Layer 4 of a small transformer language model trained on English Wikipedia (15 layers, counted from 0, width 96). Numbers have three digits each and are written without spaces.
In attention head 2, each number of a token's query or key is one row of weights dot the token's vector x. A token spreads its attention over itself and the tokens before it by the softmax of 0.177 times query dot key.
The model reads these tokens: "S" "e" "e" ":" " G" "al" "ac" "t" "os" "em" "ic" " c" "at" "ar" "ac" "t" ")" "," " with" " a" " p" "re" "v" "al" "en" "ce" " of" " " "1" " in" " " "5"

Query weights of the head. A number n stands for (n - 500) times 0.0012.
q0: 560559582530555365342412474386676639314726435519437337446500412423612650396666536415521703207697615761277375677504580433157604315348529536412605446764276728408639420271372485602626226284550430516463579606290610512575442456495737437271412496534399257792829644762504522526592676352368542566
q1: 507632473454695559550675639309659517396575710395671320585387559470244609469694411542432300465266405452410662716673538472735484442498369354691411555633528487381615428676470546663561645656493394466275276424512468630493290763514443635527445379576580117363463588342484356434462468553666362485
q2: 426404670467586601561619327630507441578528661592544299318582533607402528450376651663679280437635537526656564342531480646349455289346614230678591546634678659539657485397278458439253396911432234675520445463390678266834432491696388354271041542409440356560599456546661414619414527463294490732
q3: 625756582522455440423443474511578490566605282472519524396553633465474273551399641468541578393565650698367382386464454442366384619536579439314654670401700581431479519346832402589465519374497424319589389498508437606694772646512461508435518499420313462692501355310498527342728535385433383624
q4: 686475486464457395463375370520366580728689289497461327618484632424394534345572722651800611638787517582531342601705749593495286275147412629326524657486492414371390672472477831473586492346247917451428581271561615378517352327652469780426170542582699232415696500333518495287520650203673431556
q5: 493553531500535273550566486543517198519756452520553778344717595455420494623426455429438591557574566598621755514398515520448449557553565667343551620535683536373279525461405751424526447387261636679590473471432416610506524430433480698495250442149473571413642326491378639437361561305470470511
q6: 538574564562619555506490451486510762597356509298387617432708110329705514168625723326547439696530324401450235303483781519463240392552705562714540690516376316533473639665259445471419530591363421619442484538438479618338696683357400513570393749471469329687552397450270477493703627486624683416
q7: 372285356463488470745289589283332640128518403698671265611189400530518660443330602399646476521439636774514208541717521471661420254536352486443443753605347703455497423430479409294587681491604591392634774510500675593924325497456602481453545490573255523483286496522505600616521631532372319656
q8: 460386300351738425551499404478385493496537865411559555278645439521602784546455506737384351460620182693396567497449729446487357548480629546378544438429558356892546458313425612408652375373730647346306321381659374670522371669296401571260398535517550595710299506608714500546502441268358716639
q9: 521547587328565327621680567676446287322551353690554498399417647220217537735517416610529358603509457688604350583610627571370532331477476559556475735505687466615305662397585479536481265608566409399527757457432658234600592463309387594637575354506396414240542289392608652431704324326502593489
q10: 746525362580463389508515747820399614419605322353411555444436393411719665602732189347388575659401396542585862336530193659853553583450429291480486380444366569287397497445561496511343655341542527452647471425644453544581561550198568539724538447380808485665538456516437518329451601319524637355
q11: 628382645390379281421650502517582383397224616461683224693755587666411337388399510570702465377518499607544426408602685368511546196508222377527376276587758568615474647490602653362903613585422503489583551360381594611503404522859356393292696480583274487727384451685559387519677376451379338278
q12: 136534466631457503623689529688509414471359426488341504442783446466538575429570738609491538500404379354616493227268610678485422575429820576646380374486564517685599590659402429635569405534442262623326524140470153538425448342553780467654330704538638556476461713481549250488490552364442557470
q13: 439464443432398236711425554333572524423342435501338326660348600355460643369685559494419414692648750594694447448351362388535561639541771556579528796656524466413565534439227320441580473627255376445519466471683654664490695242336579590313427446489644438351674398641531634481578512260520406642
q14: 665438429592285749488531498504115348499550510876298342493569669567566804604446721602316490460286352253442365428541518320092592665293589469517350875546527602809336595404471387551539657553514318460364318512309351453491397499653469591678638553295322470445524492492665356662481572669581640630
q15: 768648749586263653609687664790567395401209549499431526393448517341351345358571743638547680665450465511521582438337343628576436570779279310504707453575392675304773176603518469435647142672446549384690374425634447325497393542208493391696316540450148617482424448343614429646498645464435554452
q16: 321532496477312361432529625406671510250339261554679439466413424519498510546736631482426470466319371212327614453342432466500437434296656499337900624552622741495382698549576307458472464701386514706413524391452622548722651560410403411652525507403645593693577426579393444373631625581491393565
q17: 504591615369390630429438370430489506485458346548730193463384795374464370448554407534682494503517352722483353583371460350582657508508539627380215522566697686581510528468319276543476370556688458383398831469346530585521330725557610570587238547618644523429649274399331665483555607435613499415
q18: 448407701688404496471619266439629329401555659530527604479504472652594507542717449353474468230304447731545550401539506363311625658437438485446241522588382369178435555616383424396484468607508428523608598479502494307416490558363694382472720605690418499674405441579545534452798570490522785364
q19: 349482508501520618692735306453434492515283512685348461546658539767230615407625476602433548654573198574781503244445346644407616712631884409620158589566469382561602458526420539502610430639204401445332512657460402220380364441589583645454553461574344572234361646434577361520413608582535519501
q20: 412553352469443743337135807458580479507545372476481497400542610613621559561495733621362459549605660491399588548397546682462469541687316399501667487451586346523214478579381505549353575748541471516348717397468457293641458547489484579340652354622417658510458364541282439407406575392542496636
q21: 527479577585624345615582414571529574350310561603317489550553360426547641460589916530583554316520388486645227443660526419640535703474732455559467517256287509583622621369458418591693326259457411499522606579343774482484489595506373547546452638322438335369623492373437419741402368544711290492
q22: 719537621534689706476399371417362824331623637550605555453274492443651237579521399407467397480619589461448387303640130365568448416534452441715425407417634580548450483479405603317362389605602398774311448486411698427714606314547684612406604592761380554414487494324523728377463506522610622315
q23: 334499505442529585520520285579744388365455739572462474686482649339683555414344495489309462348391574383288588554161525394502458556437784674597564671342426508624475560526457574469504634585444579322723288435567656607497338841589289363669482600496362476555701685557430353439156679411626436459
q24: 332650379563702628344627280471670543384578522389706739628343542648507187623534292302325538533521542491725561526388330562493463600707465392606501454372377277426379616504391434422497629580629340445447578465541396251521381440504687712442623564492757393485479421589606459898509324405502642392
q25: 602464569399366559565586315409346667427399583796427314214455568517513654610526565425618601649717475403432406341375349618475551440478442573283347457047521505635317504461622577474447326827567579424724397883637431526407418310313396747383555543270799685456290623620627636165511566548608704444
q26: 476419515501633533705536616465621684563283759426784411446443383512250442461298561488468663561426236649585565622579137438649455739668391382365777636564299721619570320449283458660473657484222515324458439473687425464043533553364194379555591607312457422586478684644625526647567466510470507627
q27: 402591529234668530548582290377290639392679493312521362525284549427376604407172184440485348413699679531579490324854726469264710395396474529376584347633626724683512754332656312812787367334566506485532742619388548466560209528349629543455658298716726647595351477573350582592451489618526453237
q28: 561587382466276628183529370684628659276491307581502381425413296455566357273253646266634841607285581609452734461661517243543472668516506760479578494444422564436512372418307408547501565264610617396728486573580636498419589783670639417525581489549409391434234524570480443575467702506560590540
q29: 675324754199438535440228586573616542449361530650320704535438425478480650434516462870617599390500693441651460673317583477401578427381405580525410501426563478564474742433516618365694601697325608446367634601329382594392489372491460479439456427279273786533414658443255422555414350798347673462
q30: 330598361355495333461482433468376315396718566588753443579525671536563561573397679243370618563450349642464656703349599506523579633579653671397625616427380408488507377294666549497601536787242496305649395292646460263783439654516481380562462552562521378515335372603580282475529636435561380374
q31: 660297564640601547494610448517630313456734414567647385456430327420494699582543631509365479221708273401596361693355591532396624334216429495475662670553374649543746220627491838567245731405359665726423342498621384431420544422554454449272416659517343326395428636478633752598419339395587544547

Key weights of the head. A number n stands for (n - 500) times 0.0011.
k0: 399482418496540352585752623414357485499454793343488652426152349620485360454449317471396484404438387371417561558548486322639574594399530511669566622256615508509407552663552574637497442690634064532662581538571576653509606617417699499462627439595307406295573429343502518575575648456424579395
k1: 489740406480522617390623336566346567477618366550430698555647596642580434628481484315584410374501292249613495444600751381528439605540623232487342445472344541706446412389299455418602348438483553644370601557654283570531493208570510531804534463605484729567481659529521437529551276568447457453
k2: 528450477644513253504297535453585332661291381324466546538463480518355644373564466665532611642473562437335475611464646632523528626405573523497412534526555484441384443406466650395559772208497713571645544307735459556355484374535419491803560507519548613271485513616300554442554654324282562473
k3: 352570621318610600507277596485434458520643341472451288366300316549608423560511441567374615508631630385479711578531324545552608513503409483726604626595529595496362535695579313584581475452568562461497509446594367496487387385551360602489586461531385407436479543605607385447408631581426487476
k4: 361356414484498194389586712439537532350505287395549583555623492411443488376434327488501622567574714400637431510613302506598535444568406559580685644460267664351658714432621376646309515400610338408586610655660598142511328600443748304366819451492637647422434575429280570632609556592376609438
k5: 255514692286293511301221525490504728405685466404580560670427474435421380610622409388569518671646563447540481671515372645455545300527490563638798322444412532559424343534516435632298723302627602449442472432612547363403494342769579578239552238564652490333543517590475676518570580630265564595
k6: 491548570305474491880457631384627401642683396597308497446625440450488408606485683667490532496764535511414405632470538596477555624402535565343534493640390573434422403469566576369434587385459384337590442358529242529517468499673618493568598569457431395542625442360472548552417408457297441615
k7: 766432489605531391437608464478611589433420593442385533520509479738336427368584380490678473661237420372484590640539721174539569481526392439590359387534408380424488572292431215670763483567431597497359472547574569243500571338329325388523715703554338544588550686576602475758764685393767550370
k8: 390532484729444331327492367492681283416658191483590448664570539367541384468555575594440728454527664515554383612292376532673724601529471512482755683405607584481519475732529725330413343696551591569459525305506400491513511312591537446538289540379328463562438462428523419516470414376542402543
k9: 512469509541525634518476306437630408357358742492639477510641603548647407456466447620558468545476188462527532626567331539458547657362510616521341527433294432397533686725406517709523241616425517402631316431578412481531548508492326225514579490465540502553564532617535324417603686546595482391
k10: 388702477520387532586665648408580454270522574679443265262336566645526426449700627376727316577562403538491309745740442261374524473565482536534425375416405685489375574569621643640427339640626449445310600435502420398455371474514585511588447556720403492395438720414664507527613247552661388360
k11: 444517570607498497416540524742456585740417416465556660364633548329448621337656469518399488358406493458578504647344405272471634834317530666418544696446449459559384452168453523632475613567461426474358444544285267614301591402374530629619503441470467620591588516470551496640343493554655710446
k12: 499412587360230443558362445330612416635605552394768492506532469379726646571489658518568543587707487616536689485397554543306592316433407491431719700563496496406389301531625989301244485276488684521442682604468409675477673284358387393495518540436616686591419397530448570276219450263242442725
k13: 563388477702366502494359361657226544345344244510369260476381412663487547643346372590624451478523600467437681335383497694557530505490620749471516329411356478418337377537830331479460685429682444519575461507472536658742359366574644617496626670455577422422445363589446539619464603523538736540
k14: 292721607231500745474518651529653382525410388489330514376704268405652601407499724552465581486556527422466541344265401674411456386521553468585571583355534349411426298476452891367478434774307545485597543374559244562615344605534474313709481528474593539557625444474695582269535615479615335696
k15: 232540462470566609517336621355543585510571670490269445654629220520599418546423344515479058601511523402517425480209637549382687613503351580660597613418455504523523539477569588391539777616355489736406659501468475637304510572488385611459359358401536593379493561513626429551286420566600407639
k16: 415676428483706576828247708530422484416362771398562549501476368631774257426461372500541311645565590635764481560445559507614312470594369360581428386524400605489395392813434862590268287665469607344540707312571443512564406488271358365634386391374564344395418544265647619703472525463591524488
k17: 397489430644353571463633443562748250374480805281548535326544400420436578454567368478395583578422626539362728450358519376533470376499800316715450527486445445454513789493468391691392473528429427529478405543494444510484431526535462484592569477483451422676600684432417419414577377623647586511
k18: 596695623678462379406697466569301413607330560367312568470714543279599594618395475406586519459588608418437203301468423553568417629433833620780542426329477204791468572267341324584633572521415516648674322593291533548631553535590346515587580611593722529597354434557247642287284558315477370531
k19: 494413774628373383224610468293401327579371503469363528493766594261686476458487670560520520336607551389238657465362664659349401716659395573530462687402650211523393422288538562390504707470459391548659260350445405720579710445561512536386324576701576639851602661527280599479466488415474438709
k20: 564502415446391296428388461644537318536702354500618412415317567579381452371639303468514536616467579509575483545574646529504500460690670771545514349393337457529495439382561351528642545213564460304679662457491609601360684463549575308206737459525593434553437288545526687489611483713535422221
k21: 452729801335504519540510372606566344477333557619488467346592438465517370585499601625491677516455371315393476433199582622487368569428752526434442495538706403456634424277473598288468510637352611518508257421620253496513636605354585416643439520485540668503582569494604425628283584501556536623
k22: 387629600628593613371765584241451513650260427545538507509821461695256444510390498487352594424378412422600319288453560459598436636347599505336528346628493659517318702370475514429671534486572428573585346556546454638387564442660263478500502711641581451655291526581446369542452451501522567473
k23: 376524475522348500570607732422606138544454279258673467674498339268440418604593589461615745496709606399728389417295690673659373513750405525388540505480669418293465474705540400362499667328362535565424643700484213461382528684547563469540344322212479410442659451491694532466519640541519513480
k24: 733617420455466647535551354610393567560377508741555307475536643648457412575300768470579322522613262525540565517439678511756445317412510350519346561471455446604448393413390467356593419464423615454659449707310692340294553378485553559504386601470337518541583579484540379497698407469458616453
k25: 270606451610548523499335452558611693523524682690454494454459271554522439569632730355597562627680453563338513331375561571475466376539517670565575554590381503492737455446400377606443479361712543489455423478513249586364461678437441381503239555378582465454450447364751529566421654311480206824
k26: 359327487572548518362552257456528587541406603671195532508679619564620574531494363504407517436411347477468437437323390345576538581580407380263511465636671446434403606487269547511468510417678556510599492653447372591511339539730608475499515589365471819546596343499643713601536497359417576537
k27: 651504428619460640468681365807359675551317657688646533446421520525735422476536641605384286503119414495592520287477421217593428723343656577609485489164507344401637402490352390668537430598249494573522411642645561293270550512443419580500708680412453556644490681669336516519556281397622381487
k28: 459509592542486341748463393502649735384405603898563605501362484571651467547424571728639446405422443446492492405386364221514493606803404344471289570602666539470452539348353535506544434723466345693382343524559559678337596287274510334447516537549445501554546581545453471526642598465505382395
k29: 450450330561532448224228494575586506717597270514598518597575465550511657543437397542388746675532566423393544444695406357398303670233524507495470714406473362390480574334600381287470763497532556547454561543443395453408516558552753659363582456747572309698431387555436519538611618397452600392
k30: 498594377773638429228506732409459664428391768300334500395547388476549402309553263585578563605546537421382457336422336649518592605686410567571605442543409320640503602506529365377609663264587404522214799625512298520525622594746582649461660475259736431370413480419451463249611400688402663535
k31: 489484468479252290350416636415443599591652406556433594625302486497564392485517299458576600544494458403515596636593549576476498388648184445360733428687587646643292609446381321446431514471398629479466579313535596551468514694461506315487535374584527651479766444502497581438416685568668589341

The vector x that enters this layer's attention at each token. A number n stands for (n - 500) times 0.0076.
0 "S": 321491716433514646568487617348644340562570380308395367583547412282536482564620641598541697563657737676515476229563417706276597532509458491515567605528609320568482289429619677263398573148422612647605676425377315592371364548564567435513343334580460507500649389483556516512197555506340646599
1 "e": 324657580422453643630487524348535401597604224240583483635497356184582410380506577468465568506617515708471404416373363754394607548503522445518534800719612501535509399504627586229410715469564543503609647401360090546604354443665595548558386379535630509417437399498630630429239527416434405727
2 "e": 324655574413444634607482526344547395604587243230597499640499353184573407379492591464459563517634514708485429427390374753385613524498506442504534821719607520544496411492619600224427703492568537499600647383377087559607353439663591548561379387527626525402452370504629630422239533431436394721
3 ":": 228649570467442655368257584400550354537572329200562476581604333295522418439577584539390586454659411712450485477394481745375821461482518465442507741587473543497485246451555648248435783359500540504555601394328287640511348660647531539568378542582757363532561451583563462447275579554404529698
4 " G": 332361573439450627487352628365621489539552331170523509516627358136493471484558610514369570567713517631443526463424378811522650502658532490479478714537673711399438321485549679257457703335440517462564638307277194608582450497491493555622332404556535450539463360749524488488280591663418510760
5 "al": 326589561507430732557266502349526317585524466273573422594596369022399513528508501446493579488711533677374535428464352726543654422480497432388612603604628577363483360549546649104469692487444610632562596353439177505538405500627572567536442395564641426387512343601617646499261551590473560829
6 "ac": 320591547483466619479365549354589304736630511298620436663542309097618418520542550527435548497689567568525502503571318757590660498490446527485491576587592623306446348500564671180497763341501567541548464396333247616544307435626504606583378357514607538439516329477574603419283494536266558879
7 "t": 271608557351438666564249540390525364533508396218542500495525306280543317474548598489396695542831488631555544620459381713554711480546562480473536669665656567427442444483573554173373600429552468641607542484330204564597396532693556495644316302537689519486502368484553570358248455467300510812
8 "os": 221551471505546601539243519254571241671456400252408543639432435103397425509505593534448612478753511577578423570530328708508701482506623510508539685565557618376476436452685653239317725338553533548581526428461226586450446561588562597640351493510640512443515412547572627474179552597380424815
9 "em": 406550617390528658573449493401642317513475425228498503531434394212550477530533591490429658482724688585420383539286324831405661452534484531388645614528519581449422450420587682182430768493664513583488599369468193569618322466553494497588429379555676408433594143591671669484321561602377377710
10 "ic": 357590553428543561496348505303616321649624373292578511623506242209528524610577483455399581604645547555496453418482351758463561488451493464504497737671536625332415371506451746147521674507493504578511631382332223589586430468635723596577294369463619476352424379472604672466250609595317562806
11 " c": 291516583460475621584389639306760455539547424144504546623576343210489510554576543506409639660755540585548501479342418806553727523515485536449534648563615537488350385426509666240505751364512493498463598339369176444593357497619647522354405482456521473445451369596565610470313462596294373816
12 "at": 293561454367516598494410499438615379538558355313592410567501329173428525461555649552407581572826616529525569588313319699483644538491426528488500658575584661406427342545567683198523788369534563456644589500391186601538392594590492576532438193618644535447586356478668475424250503470228496821
13 "ar": 240615558408499578549209564323571345658545488271567511539612433068408494501432551476471624504605575542525472489410384739386722461564430375419617740507597650451482418581689664255419722393512543483586492403437165466631385410581529645593338403585644439476511294477671637482288564653317569728
14 "ac": 293575530443464574506346569357585323736649492319624425649538305129604428519548555537445567515724557539522518501565326772557650478478409549486517578562586632335433358528600700195466774357530565523509473391363270634547265442625523614555369346498588524409521333462569587436284519565248563893
15 "t": 245595538315440623582238565396524382534531369240544488480519305310534332476558602499396705553866477606555552626463389722531698464536533503472563671644647579446425450512603569192339615442579463632572555473361230585606357545697570499618302288515671508456508377467543563368240483492280507820
16 ")": 371565520461350575525430550393630298563580307186559530561517319228446376428589704523539650601750505515465511543413476727376708573506592466501527685596436543573399309578616636305423751324521625340371563353474232496575358502611652598537262388555608471457636286521604512540241578630336477803
17 ",": 224533540383454529477334539367553296598524279255550546599603350177458525362546576594503693563830540778456427541338494768343688412470536493435584754585507627592520374538555669362455704442463532506455627421357267584541316542668584516385341436522623315410470434557626508503359599567277479797
18 " with": 286439479377510646481322610438490380616579261232513509618637380251393372479543571456609701637923573669512454532309464633342726442540442398500538708539528492566427332569645628160456748480455520438452614544485213611468391507617529497473384405540562488346473413584550642416374590560300546851
19 " a": 327594485292429596509354615463584335550528327190577505481594257253487515534562486531472698606841617629518495574283452765375586436613432359382542738620538491467395356567595659229497819394586536531533545394428236585500302485629574528348520397571519567402486370718574570405330436617406549766
20 " p": 310483535399426507549381581423698380590563383257551533660591306291484417502553553593272700668849647637559516581404390745398621463603438402399475647468474596424418377466721633301395864311441536561402570318354280521584391482594591561533390418456580558460497302591613661457326450528317484790
21 "re": 301674530379433528461262624354578381567569290266552457692526316042527471567608561507513693503677554640462467644473436671344606481443553478393549615662625567421470453524744658234282753457518500530544656453521166468491371461704535591534255342498551530395432382531487649535330580630427448707
22 "v": 279477610376515554600367620386591417541607297241499518642599349137500348547509629473423675532671608571471511709449389594469626357525432449472569524612555519479339465628629601182425691396618518562565585325416195494526464469596539515566287324523754447508532299467615644387279694674365457835
23 "al": 324570535452418638554228541375519342576581403281567420582558390053372514518525494456517619518775552644357550455468380750519616381464419477392670587584599600381461373594598661130433708464478616612518642337489223521548369506642594572493433346534609418358531361582597657507259597640443558837
24 "en": 334534539325393504513354571322585346585588342298555547554422451126462564518558611502386626603678570791502396462440483719481694445558407514436648606513543692412485398501691492316360816513554579505495545357520141592559436442657486488557379306530649474408447332519588677403267576580268501863
25 "ce": 392580592366476533490378541360489323621616342243536494620392342287513436604436636425467718443892547676407510596407430726430563400487478548396588685667584556466403458493598623284348721389609544401562661505371176568603313509663692577473390365436546459397591283514552601525271595612345383805
26 " of": 267506501422366566476225518402487352675536174200605402579591350373458324577542579559486687589757633627470470538405468677362682394467448468374565643564637532515477455582602675282478765461498577415455789437463230684482338562797502569465468452517545415437460431501538588505330516537249552809
27 " ": 244439488369440494532295584454634393630549256098580550581462313371574434382595573477371725498723634609499559477479490770444703495540479520411563671461528614545443406601593668212403706412497545456514600378370323495517366518714638442420316490490657533421505430573628555419217636658379386823
28 "1": 320500447351359463517317589386477388566527347263695562524613292173484468445544650384421765550606660605507562526453407779381624544547479583528564628622464539446522398541633639178416738454511613504568642359501309546562290481726574459416337432533556391381538361508702614442278596682287478808
29 " in": 246551511367434483419279535381603252626471300186587515690520310367382477497584595552532678655863697652532462543449425654398658402546425462459621635532475572525403397453614725250427760400459505434533635474481282608484467498712505478423452467561493374376465445469613634470289472597300614889
30 " ": 259441488376434479527285587459644396623556252090585543586452327359574430387595559469385721501725650615488564491477494773468699482545483527423569668467524610528448400606594666219403707391493546453508608376364318481514370523715635431424332468488655534423502427578632564414215644648385389814
31 "5": 380490465418380492499283606437515360562537362325657554542527285149458384426594582335423799585706574593506538571452392791383636512590503562490609658640451528349483373576616682242460731347482546494581689362509341548587297546704511568469310413576563461452523429443618584469200621656243421742

Token 7 "t".
To which token does it give the most attention? 4 " G"

Token 20 " p".
Which token does it look at most, and with what share of its attention? 19 " a", with about 40%

Token 25 "ce".
Which token does it look at most, and with what share of its attention? 19 " a", with about 20%

Token 27 " ".
To which token does it give the most attention? 27 " "

Token 14 "ac".
Which token does it look at most, and with what share of its attention? 13 "ar", with about 20%

Token 8 "os".
To which token does it give the most attention? 5 "al"

Token 21 "re".
To which token does it give the most attention? 19 " a"

Token 17 ",".
Which two tokens does it look at most, in order? 16 ")", 17 ","

Token 11 " c".
Which two tokens does it look at most, in order? 11 " c", 0 "S"

Token 16 ")".
Which token does it look at most, and with what share of its attention? 16 ")", with about 20%

Token 12 "at".
To which token does it give the most attention? 11 " c"

Token 13 "ar".
To which token does it give the most attention? 11 " c"

Token 24 "en".
To which token does it give the most attention? 23 "al"

Token 4 " G".
To which token does it give the most attention? 0 "S"

Token 26 " of".
Which two tokens does it look at most, in order? 20 " p", 19 " a"

Token 31 "5".
Which two tokens does it look at most, in order? 29 " in", 30 " "

Token 23 "al".
Which two tokens does it look at most, in order? 20 " p", 19 " a"